Layer 2 of a small transformer language model trained on English Wikipedia (14 layers, counted from 0, width 64).
Take only the direct path to the model's output, skipping the later layers: a vector added to the residual stream pushes a token's score in proportion to its dot product with that token's output vector.

Output vectors of the tokens that the questions are about. A number n stands for (n - 500) times 0.0042.
" F": 503 480 462 503 331 548 561 520 446 600 413 439 531 502 478 563 443 523 464 529 517 439 600 408 519 634 500 524 525 541 550 500 574 429 539 583 550 484 479 420 490 564 516 498 528 504 452 486 505 445 435 503 431 589 573 411 514 636 464 574 456 433 504 511
"otal": 362 883 905 490 290 344 443 469 567 770 705 723 623 516 643 347 660 482 285 276 577 284 228 432 430 366 652 365 358 593 796 469 133 544 485 697 284 466 617 190 648 282 592 305 563 575 479 750 550 587 350 552 519 176 320 469 326 389 442 437 766 866 550 439
"ant": 652 515 699 398 617 530 560 362 500 582 569 533 458 430 656 571 573 636 302 629 412 539 539 550 630 523 321 482 724 550 441 707 336 685 117 589 708 769 456 252 532 413 478 384 505 605 692 568 419 614 551 513 415 421 710 563 623 469 521 400 607 566 395 451
" =": 591 462 729 286 300 581 731 504 539 481 752 562 496 417 462 276 559 297 546 157 778 517 509 354 522 500 178 703 526 642 740 221 449 500 475 483 317 576 423 351 564 418 437 456 660 500 381 496 679 544 224 425 364 422 249 530 406 234 456 492 432 837 322 450
"ź": 636 798 690 228 180 437 784 539 750 796 718 755 717 483 606 173 783 470 514 281 542 304 104 181 459 534 248 325 415 709 709 20 207 597 594 439 263 643 633 346 534 484 305 166 151 525 781 595 433 404 330 519 685 124 397 299 388 333 431 511 590 681 222 404
"man": 478 510 224 373 577 469 457 359 434 671 748 463 475 500 391 313 544 451 616 583 354 390 310 541 561 317 593 352 439 579 616 474 659 623 370 602 486 272 505 264 500 527 335 429 407 504 638 456 399 582 469 453 650 373 509 551 476 241 493 346 349 742 507 518
"in": 274 433 414 500 621 467 551 485 491 533 581 595 604 308 527 476 541 531 525 665 433 360 426 614 621 479 595 457 563 438 482 695 547 405 292 529 711 556 512 617 477 483 524 314 572 307 476 503 590 579 433 310 413 539 547 575 684 454 547 418 513 652 516 750
"ough": 478 456 642 653 520 75 701 379 652 643 732 441 414 379 313 665 692 741 680 542 332 533 618 333 725 541 490 532 645 434 466 339 416 630 729 600 398 381 555 545 463 355 278 621 470 518 679 771 407 477 422 483 596 468 693 514 400 333 504 423 496 516 364 265
"⟩": 484 708 656 349 511 345 710 331 737 702 610 589 597 363 446 164 707 589 596 445 633 406 467 391 558 394 187 504 496 601 782 44 255 692 455 672 297 782 504 379 610 211 422 293 416 758 615 597 281 578 247 481 582 270 412 440 339 340 401 326 590 729 371 337
" her": 494 660 354 621 379 438 479 303 546 496 706 393 558 593 434 401 519 411 378 510 620 432 255 289 750 392 594 365 404 600 705 389 437 684 610 582 521 641 492 286 540 574 486 447 276 668 503 614 380 470 679 465 680 491 500 321 557 447 389 467 633 542 668 345
"ame": 534 371 664 500 442 476 370 353 876 639 596 235 586 296 454 466 523 578 436 559 745 543 482 249 526 568 533 599 729 678 561 597 213 646 563 325 623 500 500 245 566 271 647 552 459 737 800 634 358 600 552 525 568 211 560 500 490 340 476 284 579 773 364 556
"me": 488 792 305 315 539 555 560 509 630 592 682 577 541 418 284 175 548 555 552 496 288 191 477 371 667 371 449 569 421 674 756 222 629 505 254 841 678 680 448 354 582 363 248 382 300 779 598 566 341 550 301 665 513 150 507 496 453 413 462 327 433 578 438 547
"ulation": 352 743 917 270 608 276 506 293 363 756 655 462 755 430 412 507 599 431 662 356 259 206 253 500 439 291 338 618 470 454 628 456 182 500 255 390 476 450 454 388 660 336 519 326 187 587 378 741 537 693 495 529 404 379 464 551 511 291 431 320 374 337 265 238
"ular": 280 833 441 419 616 307 567 314 599 726 579 524 704 298 265 380 526 452 578 386 233 394 260 513 366 259 317 668 386 505 583 508 190 597 257 384 500 454 399 289 653 419 637 258 350 732 510 723 457 560 732 579 342 151 344 466 419 379 468 271 290 447 146 280

Output weights of attention head 0. The head adds the sum of these rows, row i times number i of z. A number n stands for (n - 500) times 0.00037.
o0: 586 553 482 356 546 518 316 560 508 546 360 519 481 512 374 450 428 411 579 499 572 582 485 512 481 529 457 365 434 524 490 669 434 497 456 598 570 482 581 540 322 581 551 489 468 594 455 491 326 479 577 509 500 483 414 370 634 485 765 415 549 517 552 616
o1: 384 301 210 389 457 562 422 505 528 167 527 328 358 603 423 383 359 489 384 514 596 381 124 557 771 487 576 420 400 550 126 588 588 787 575 266 448 503 620 284 304 385 569 664 159 547 724 750 143 521 620 733 468 558 522 445 780 396 369 391 637 543 660 583
o2: 462 664 519 203 573 715 605 392 502 395 445 517 557 523 457 349 789 470 512 540 559 629 302 509 535 508 417 553 462 540 528 150 477 557 478 550 351 273 447 428 269 525 451 568 564 594 496 465 226 686 467 486 678 397 327 555 497 584 976 445 523 514 411 647
o3: 666 493 463 482 553 463 469 491 403 490 424 564 467 571 440 467 450 542 486 408 603 538 447 593 448 575 376 455 333 542 504 390 453 487 530 608 636 572 558 533 549 440 447 513 396 607 565 494 496 614 505 502 456 336 425 459 537 392 439 372 497 531 422 596
o4: 478 445 548 629 509 531 533 610 607 496 393 468 595 552 532 648 473 668 414 527 480 599 475 453 413 630 377 508 526 392 608 319 377 586 441 424 606 495 577 433 442 374 450 462 460 533 560 479 438 493 418 630 579 345 477 516 460 490 302 451 497 517 490 539
o5: 487 403 370 490 445 454 439 388 704 562 548 490 505 728 504 270 357 407 468 609 558 447 415 493 664 528 411 359 722 586 471 442 697 640 548 568 439 573 219 405 345 482 647 620 619 389 643 518 498 519 508 643 631 465 807 410 580 507 612 669 429 263 509 337
o6: 790 503 826 629 527 525 681 437 514 836 360 728 621 593 481 602 635 530 537 397 580 573 871 461 296 630 277 556 559 555 887 455 552 140 452 566 572 635 408 414 802 688 509 339 563 358 155 331 812 413 589 144 452 510 617 535 246 718 339 665 339 607 350 589
o7: 535 601 724 570 401 604 712 381 592 811 514 647 463 694 578 553 566 428 452 524 414 540 763 386 362 594 363 434 442 504 884 186 709 374 479 670 483 437 305 323 735 614 496 483 590 396 325 294 596 497 527 295 541 439 557 579 466 663 527 618 531 549 420 449
o8: 466 551 535 337 531 439 423 672 539 456 559 447 460 426 486 577 444 632 620 414 505 437 640 372 239 498 537 385 528 600 412 687 456 401 433 473 554 367 470 430 458 409 553 462 449 344 456 644 496 371 544 417 207 318 574 711 430 516 561 500 652 504 516 672
o9: 438 530 624 535 658 437 515 463 458 621 586 604 475 461 456 547 550 396 510 461 431 544 563 484 581 480 536 552 332 493 418 456 529 441 459 542 485 698 547 480 591 504 381 475 429 415 401 459 591 545 652 490 371 636 442 688 526 505 317 494 663 595 447 475
o10: 591 378 631 399 513 447 387 368 456 544 373 606 424 616 344 557 633 425 521 455 547 642 285 540 581 473 538 552 424 483 551 545 428 606 460 463 518 390 429 481 517 568 551 546 545 547 486 532 494 572 429 490 463 715 384 359 426 572 670 368 432 417 472 297
o11: 246 367 457 483 621 362 327 564 374 279 695 243 405 146 522 336 523 454 484 488 392 476 254 638 422 340 703 376 362 559 263 681 371 531 498 585 450 634 573 684 555 524 389 462 365 491 594 687 446 400 591 683 386 343 433 523 536 359 256 402 608 593 631 833
o12: 608 470 676 615 410 419 597 538 493 618 566 580 470 532 472 602 504 485 501 580 580 398 698 515 621 590 321 506 619 561 782 622 597 420 453 384 503 507 414 364 675 605 594 336 464 299 363 527 643 466 476 341 506 588 687 499 309 626 231 568 419 365 350 420
o13: 605 491 622 513 557 384 459 535 424 534 633 681 614 329 546 507 662 377 586 417 401 491 425 487 312 606 451 647 719 491 698 524 545 377 365 760 521 396 470 377 766 577 489 367 554 220 388 372 702 579 624 93 383 366 559 625 203 669 421 648 334 506 431 562
o14: 304 520 626 466 510 414 472 507 468 560 545 542 552 501 420 598 482 436 487 543 337 480 593 543 386 530 423 601 502 353 557 555 552 561 454 551 444 442 562 577 556 307 640 500 341 631 594 509 562 639 505 386 436 354 421 569 685 485 450 436 458 491 445 539
o15: 582 514 489 482 361 645 464 492 290 408 524 546 431 533 248 326 549 476 486 463 672 448 382 636 566 586 697 443 349 488 477 554 608 690 380 592 246 473 374 601 336 412 535 423 712 584 631 502 534 516 297 509 637 422 400 431 481 474 780 443 379 473 366 365
o16: 546 449 397 529 538 580 528 484 508 406 544 343 410 340 503 465 569 593 432 482 499 615 357 507 494 582 551 566 219 527 411 448 427 574 653 651 488 526 557 616 494 484 470 484 519 618 541 578 528 472 457 726 633 453 507 699 639 353 593 549 485 546 447 485
o17: 472 448 395 554 307 453 505 520 431 541 684 498 505 553 506 504 406 500 569 459 525 463 402 402 472 530 423 535 540 500 454 457 473 344 361 440 522 483 472 501 430 478 539 431 533 410 420 598 496 475 477 526 525 447 538 539 383 534 400 469 463 505 506 456
o18: 538 551 547 546 564 660 654 543 561 646 489 543 719 489 435 527 586 563 449 360 564 410 472 501 411 472 482 590 379 488 524 253 552 295 488 634 481 558 435 393 530 530 444 449 433 388 423 519 520 247 579 538 603 619 480 566 480 471 556 487 567 700 440 588
o19: 474 629 544 528 407 595 425 492 493 647 461 528 420 472 397 500 449 585 495 456 710 591 540 549 417 500 397 456 407 453 561 628 541 582 464 447 507 640 676 424 373 418 518 421 421 718 636 555 563 465 447 712 631 431 566 631 545 507 965 399 441 523 365 586
o20: 406 690 514 508 417 487 578 414 544 504 530 400 455 609 545 507 584 583 405 531 551 456 446 510 565 593 661 304 491 531 506 538 551 628 460 533 417 298 554 518 458 525 484 495 639 540 587 521 472 497 489 471 537 482 479 426 479 570 746 608 442 382 612 423
o21: 500 513 536 494 461 729 564 348 539 693 263 621 718 804 526 543 634 402 462 553 657 568 525 546 465 541 314 472 515 364 803 335 611 520 494 514 444 395 326 273 422 456 494 556 593 547 551 453 494 535 454 524 557 544 593 446 582 561 691 616 461 519 354 396
o22: 538 512 514 505 459 468 509 572 498 484 517 421 496 357 402 354 342 482 493 585 553 360 602 573 459 395 456 460 518 547 434 585 421 431 486 561 430 535 528 571 587 521 562 454 464 357 507 538 608 546 601 591 473 353 572 377 572 424 443 488 400 445 582 707
o23: 448 424 439 698 521 397 486 678 533 333 476 289 214 380 449 486 79 711 449 637 593 445 581 626 545 422 623 432 352 493 152 715 472 668 462 272 526 731 681 678 216 505 512 663 529 651 674 707 647 430 504 798 614 473 499 482 910 513 585 405 487 624 553 564
o24: 576 561 494 461 554 528 463 385 516 509 499 523 466 596 544 419 497 421 593 622 535 524 537 566 568 557 538 531 520 573 614 517 555 515 507 416 599 491 414 251 363 459 378 559 487 656 583 537 557 524 650 449 406 475 603 512 487 597 770 561 658 558 436 338
o25: 362 476 560 502 405 583 513 482 495 524 454 480 483 609 402 407 479 554 395 503 571 516 353 458 483 489 536 494 532 547 441 553 613 548 374 359 408 555 473 648 366 471 672 561 565 541 584 698 416 516 284 520 656 585 518 413 475 496 593 439 444 432 555 374
o26: 599 589 472 389 614 451 456 539 499 767 500 616 667 594 642 575 458 524 584 563 465 580 531 449 497 560 518 564 493 608 496 445 485 373 367 549 571 525 561 386 513 515 569 525 545 470 485 275 419 581 647 323 564 731 508 419 536 499 678 629 478 532 447 476
o27: 555 619 595 523 507 558 450 494 507 611 493 307 441 436 291 517 397 690 444 648 472 505 591 557 557 449 614 565 303 474 610 443 631 603 484 522 396 410 545 519 439 515 490 428 611 651 373 484 639 585 438 751 643 383 482 554 508 567 861 381 496 537 473 447
o28: 374 585 528 536 509 528 498 563 508 531 515 305 452 380 524 505 545 487 459 511 551 593 618 588 497 466 699 402 476 466 437 610 522 659 512 545 429 615 577 594 528 479 495 375 489 374 527 563 493 452 471 548 489 555 456 639 515 543 408 620 524 465 484 611
o29: 603 551 565 563 514 509 547 325 552 502 487 346 393 477 525 469 563 476 509 482 421 553 550 515 521 470 611 464 544 504 440 639 556 642 552 541 575 511 402 535 635 460 463 392 510 447 519 496 560 499 409 553 397 430 528 563 465 486 394 574 436 540 469 402
o30: 430 522 183 418 512 448 443 478 367 121 695 334 425 394 481 358 674 413 517 383 684 426 103 628 665 493 669 446 476 557 170 747 400 647 494 237 403 615 573 428 192 426 339 531 262 470 695 628 229 501 666 635 375 485 452 393 528 332 532 525 616 473 675 479
o31: 543 409 382 526 483 362 479 380 479 381 439 568 387 666 517 497 524 369 528 555 493 610 474 488 562 583 514 625 430 559 620 439 539 512 553 550 505 530 574 607 452 518 434 577 478 646 528 414 511 544 605 463 665 455 473 412 488 501 476 609 338 501 482 392

Each question shows a token from some text and the vector z that the head gathered there. A number n stands for (n - 500) times 0.0018.

"ou": 460 485 535 504 495 498 444 532 436 514 501 513 522 516 481 510 483 532 503 491 500 465 466 545 507 549 497 505 502 487 532 523
Pushed up most: " her"

"in": 445 594 425 415 513 619 447 457 515 492 476 547 533 479 436 433 542 520 502 452 533 540 486 553 525 509 446 480 528 504 486 473
Which three tokens does it push up most, strongest first? " her", "ame", "ough"

"st": 508 539 519 475 522 527 418 437 485 476 491 546 519 562 512 539 514 523 512 505 532 545 520 460 493 477 489 502 485 505 509 512
Pushed up most: "man"

" Gre": 474 570 516 514 488 503 410 525 404 493 549 505 528 499 470 578 548 516 522 453 526 477 475 568 496 524 451 539 494 515 514 566
Which two tokens does it push up most, strongest first? " her", "man"

" Un": 521 447 541 531 560 478 490 515 534 528 502 539 473 496 519 531 476 531 546 519 493 497 447 441 497 537 513 537 435 460 494 471
Pushed down most: " her"

" Gen": 435 542 518 439 528 400 500 502 508 458 450 491 550 552 410 487 504 519 631 546 494 462 504 498 432 500 454 513 543 487 541 440
Which two tokens does it push up most, strongest first? "ź", "otal"

" (": 473 657 425 447 503 529 289 414 523 412 525 295 467 268 489 509 564 507 463 610 540 561 458 779 564 571 432 581 503 541 468 516
Which three tokens does it push up most, strongest first? "ame", " her", "ough"

"9": 475 510 443 446 504 557 434 444 562 495 501 585 493 476 471 435 529 515 511 481 501 497 502 518 486 500 449 512 503 503 487 443
Pushed up most: "ame"

"eral": 429 553 517 447 537 373 509 514 500 454 444 492 553 558 399 478 497 525 641 515 491 446 497 476 421 492 456 490 532 493 547 438
Pushed down most: "ant"

"am": 516 503 444 487 505 536 459 492 465 469 485 530 516 515 504 465 496 467 500 514 516 520 510 544 518 499 486 475 554 546 526 479
Pushed down most: " ="

"S": 520 442 583 576 498 509 439 443 484 490 488 518 410 459 545 589 516 475 597 542 439 558 541 546 518 494 537 603 462 474 499 498
Pushed down most: " F"

"d": 513 528 597 457 538 486 385 476 488 498 493 512 430 512 509 458 470 515 539 450 492 548 486 394 464 487 559 495 427 431 513 516
Which two tokens does it push up most, strongest first? "ź", "man"

"2": 505 497 539 487 495 483 457 477 528 503 507 501 475 526 485 497 497 511 509 486 500 504 512 493 494 477 527 510 478 470 514 520
Which three tokens does it push up most, strongest first? "man", "ular", "me"

"ec": 493 512 501 509 500 479 455 516 468 513 539 508 517 523 494 539 495 525 525 484 485 475 505 537 483 517 461 551 487 491 512 545
Pushed down most: "ant"

" |": 521 459 482 531 471 441 504 451 570 566 464 550 470 449 518 484 497 505 474 517 470 417 528 625 511 467 518 502 483 487 533 504
Pushed up most: "in"

" C": 512 425 558 532 485 468 462 508 488 544 464 503 437 429 471 526 509 514 553 560 496 504 487 547 545 488 539 526 486 492 511 511
Pushed up most: "me"

"i": 511 466 559 500 509 543 462 486 475 488 532 522 522 551 532 530 457 500 474 484 535 520 512 439 502 521 506 496 497 506 509 488
Pushed down most: "ame"

" in": 475 530 491 419 436 565 380 505 548 500 533 492 490 431 463 445 529 479 517 483 531 539 484 444 506 488 524 503 511 504 493 452
Pushed down most: " ="

"pl": 510 461 512 475 502 574 476 498 557 486 495 566 470 514 464 488 548 486 554 527 510 538 501 454 503 483 497 524 518 492 470 433
Pushed up most: "otal"

"a": 431 552 502 438 537 390 511 492 510 442 441 496 568 563 397 466 495 530 630 528 502 455 498 497 431 488 452 497 523 485 559 443
Pushed down most: "ant"

"ep": 375 560 324 526 515 397 475 556 440 486 379 516 473 417 383 478 536 543 588 511 534 433 500 640 478 492 501 598 542 570 442 529
Pushed up most: "ough"

" T": 523 488 566 538 540 456 356 421 493 484 520 458 514 375 551 516 506 554 501 614 470 480 478 569 438 547 567 522 447 467 566 522
Pushed up most: "ame"

"1": 558 397 563 579 495 489 441 498 521 503 503 546 378 460 522 561 528 456 558 501 478 507 535 490 480 461 497 569 465 490 458 485
Which two tokens does it push up most, strongest first? "me", "⟩"

" S": 520 453 562 532 506 507 448 491 478 508 518 489 472 465 524 552 473 487 500 538 516 531 492 505 531 513 522 517 469 492 514 489
Pushed down most: "in"

" ": 544 437 487 526 475 424 438 430 560 509 464 538 461 415 549 521 494 496 485 595 521 422 527 662 510 487 510 565 484 488 513 496
Pushed up most: "ame"

"F": 486 443 608 544 567 444 445 440 510 451 456 501 441 458 513 499 604 486 546 522 497 494 529 474 526 438 406 619 482 523 503 492
Pushed up most: "me"

"ö": 478 547 613 492 552 522 396 465 546 428 484 543 527 607 501 508 508 580 493 512 534 534 500 414 511 504 503 514 414 444 577 473
Pushed down most: " F"

"v": 535 550 522 447 515 489 379 444 490 485 513 503 449 471 490 442 471 489 540 430 499 535 502 435 467 480 540 471 452 466 502 510
Which three tokens does it push up most, strongest first? " her", "man", "ame"

"re": 533 433 586 581 512 501 510 460 506 472 522 540 428 524 520 555 470 488 570 486 459 549 544 455 501 512 541 540 462 481 500 491
Pushed down most: "ough"

" M": 498 501 526 521 533 463 432 487 516 505 510 478 470 424 507 519 546 490 533 536 502 518 461 537 536 491 451 568 497 507 504 503
Pushed up most: "ame"

"\n": 467 500 475 471 523 514 458 480 507 495 480 472 517 507 502 508 504 521 481 501 509 484 526 538 518 483 466 545 516 535 461 510
Pushed up most: "ough"

"'": 510 507 448 484 502 541 449 492 474 465 491 516 514 523 503 467 502 476 474 516 518 504 508 553 524 499 490 477 537 549 513 488
Pushed up most: "ame"

"ig": 514 605 337 410 415 589 585 560 665 612 384 619 414 506 435 449 503 432 681 432 422 500 568 559 458 402 416 494 612 434 385 495
Pushed up most: "in"

"im": 448 515 603 462 461 588 333 532 458 541 556 520 504 590 622 627 559 453 421 409 575 537 403 420 506 564 456 461 563 502 574 588
Pushed up most: "man"

"|": 478 456 440 487 504 538 521 503 507 479 468 439 528 451 504 503 484 515 486 521 502 484 555 641 511 522 482 534 505 518 391 524
Pushed up most: " F"

"On": 529 411 550 546 525 518 591 471 515 456 531 462 475 535 521 521 436 496 545 487 464 556 538 442 515 522 545 527 460 473 459 486
Pushed up most: " ="

"ris": 506 441 543 502 509 515 503 499 514 506 505 532 513 556 538 510 463 512 472 487 520 493 511 442 500 513 509 505 480 494 491 488
Pushed up most: "ulation"

"5": 507 379 430 483 455 408 554 510 586 600 419 639 477 464 420 516 559 505 601 570 534 414 517 705 565 477 496 573 515 422 520 522
Pushed down most: "ź"

" before": 509 430 630 526 528 430 448 459 569 469 504 479 484 503 550 553 578 507 572 572 533 506 481 357 531 470 476 585 497 468 535 437
Pushed up most: "ź"

"3": 550 399 482 551 463 430 527 430 552 552 522 585 479 488 558 473 445 512 458 517 525 411 524 512 509 506 537 501 461 471 563 513
Pushed down most: "ź"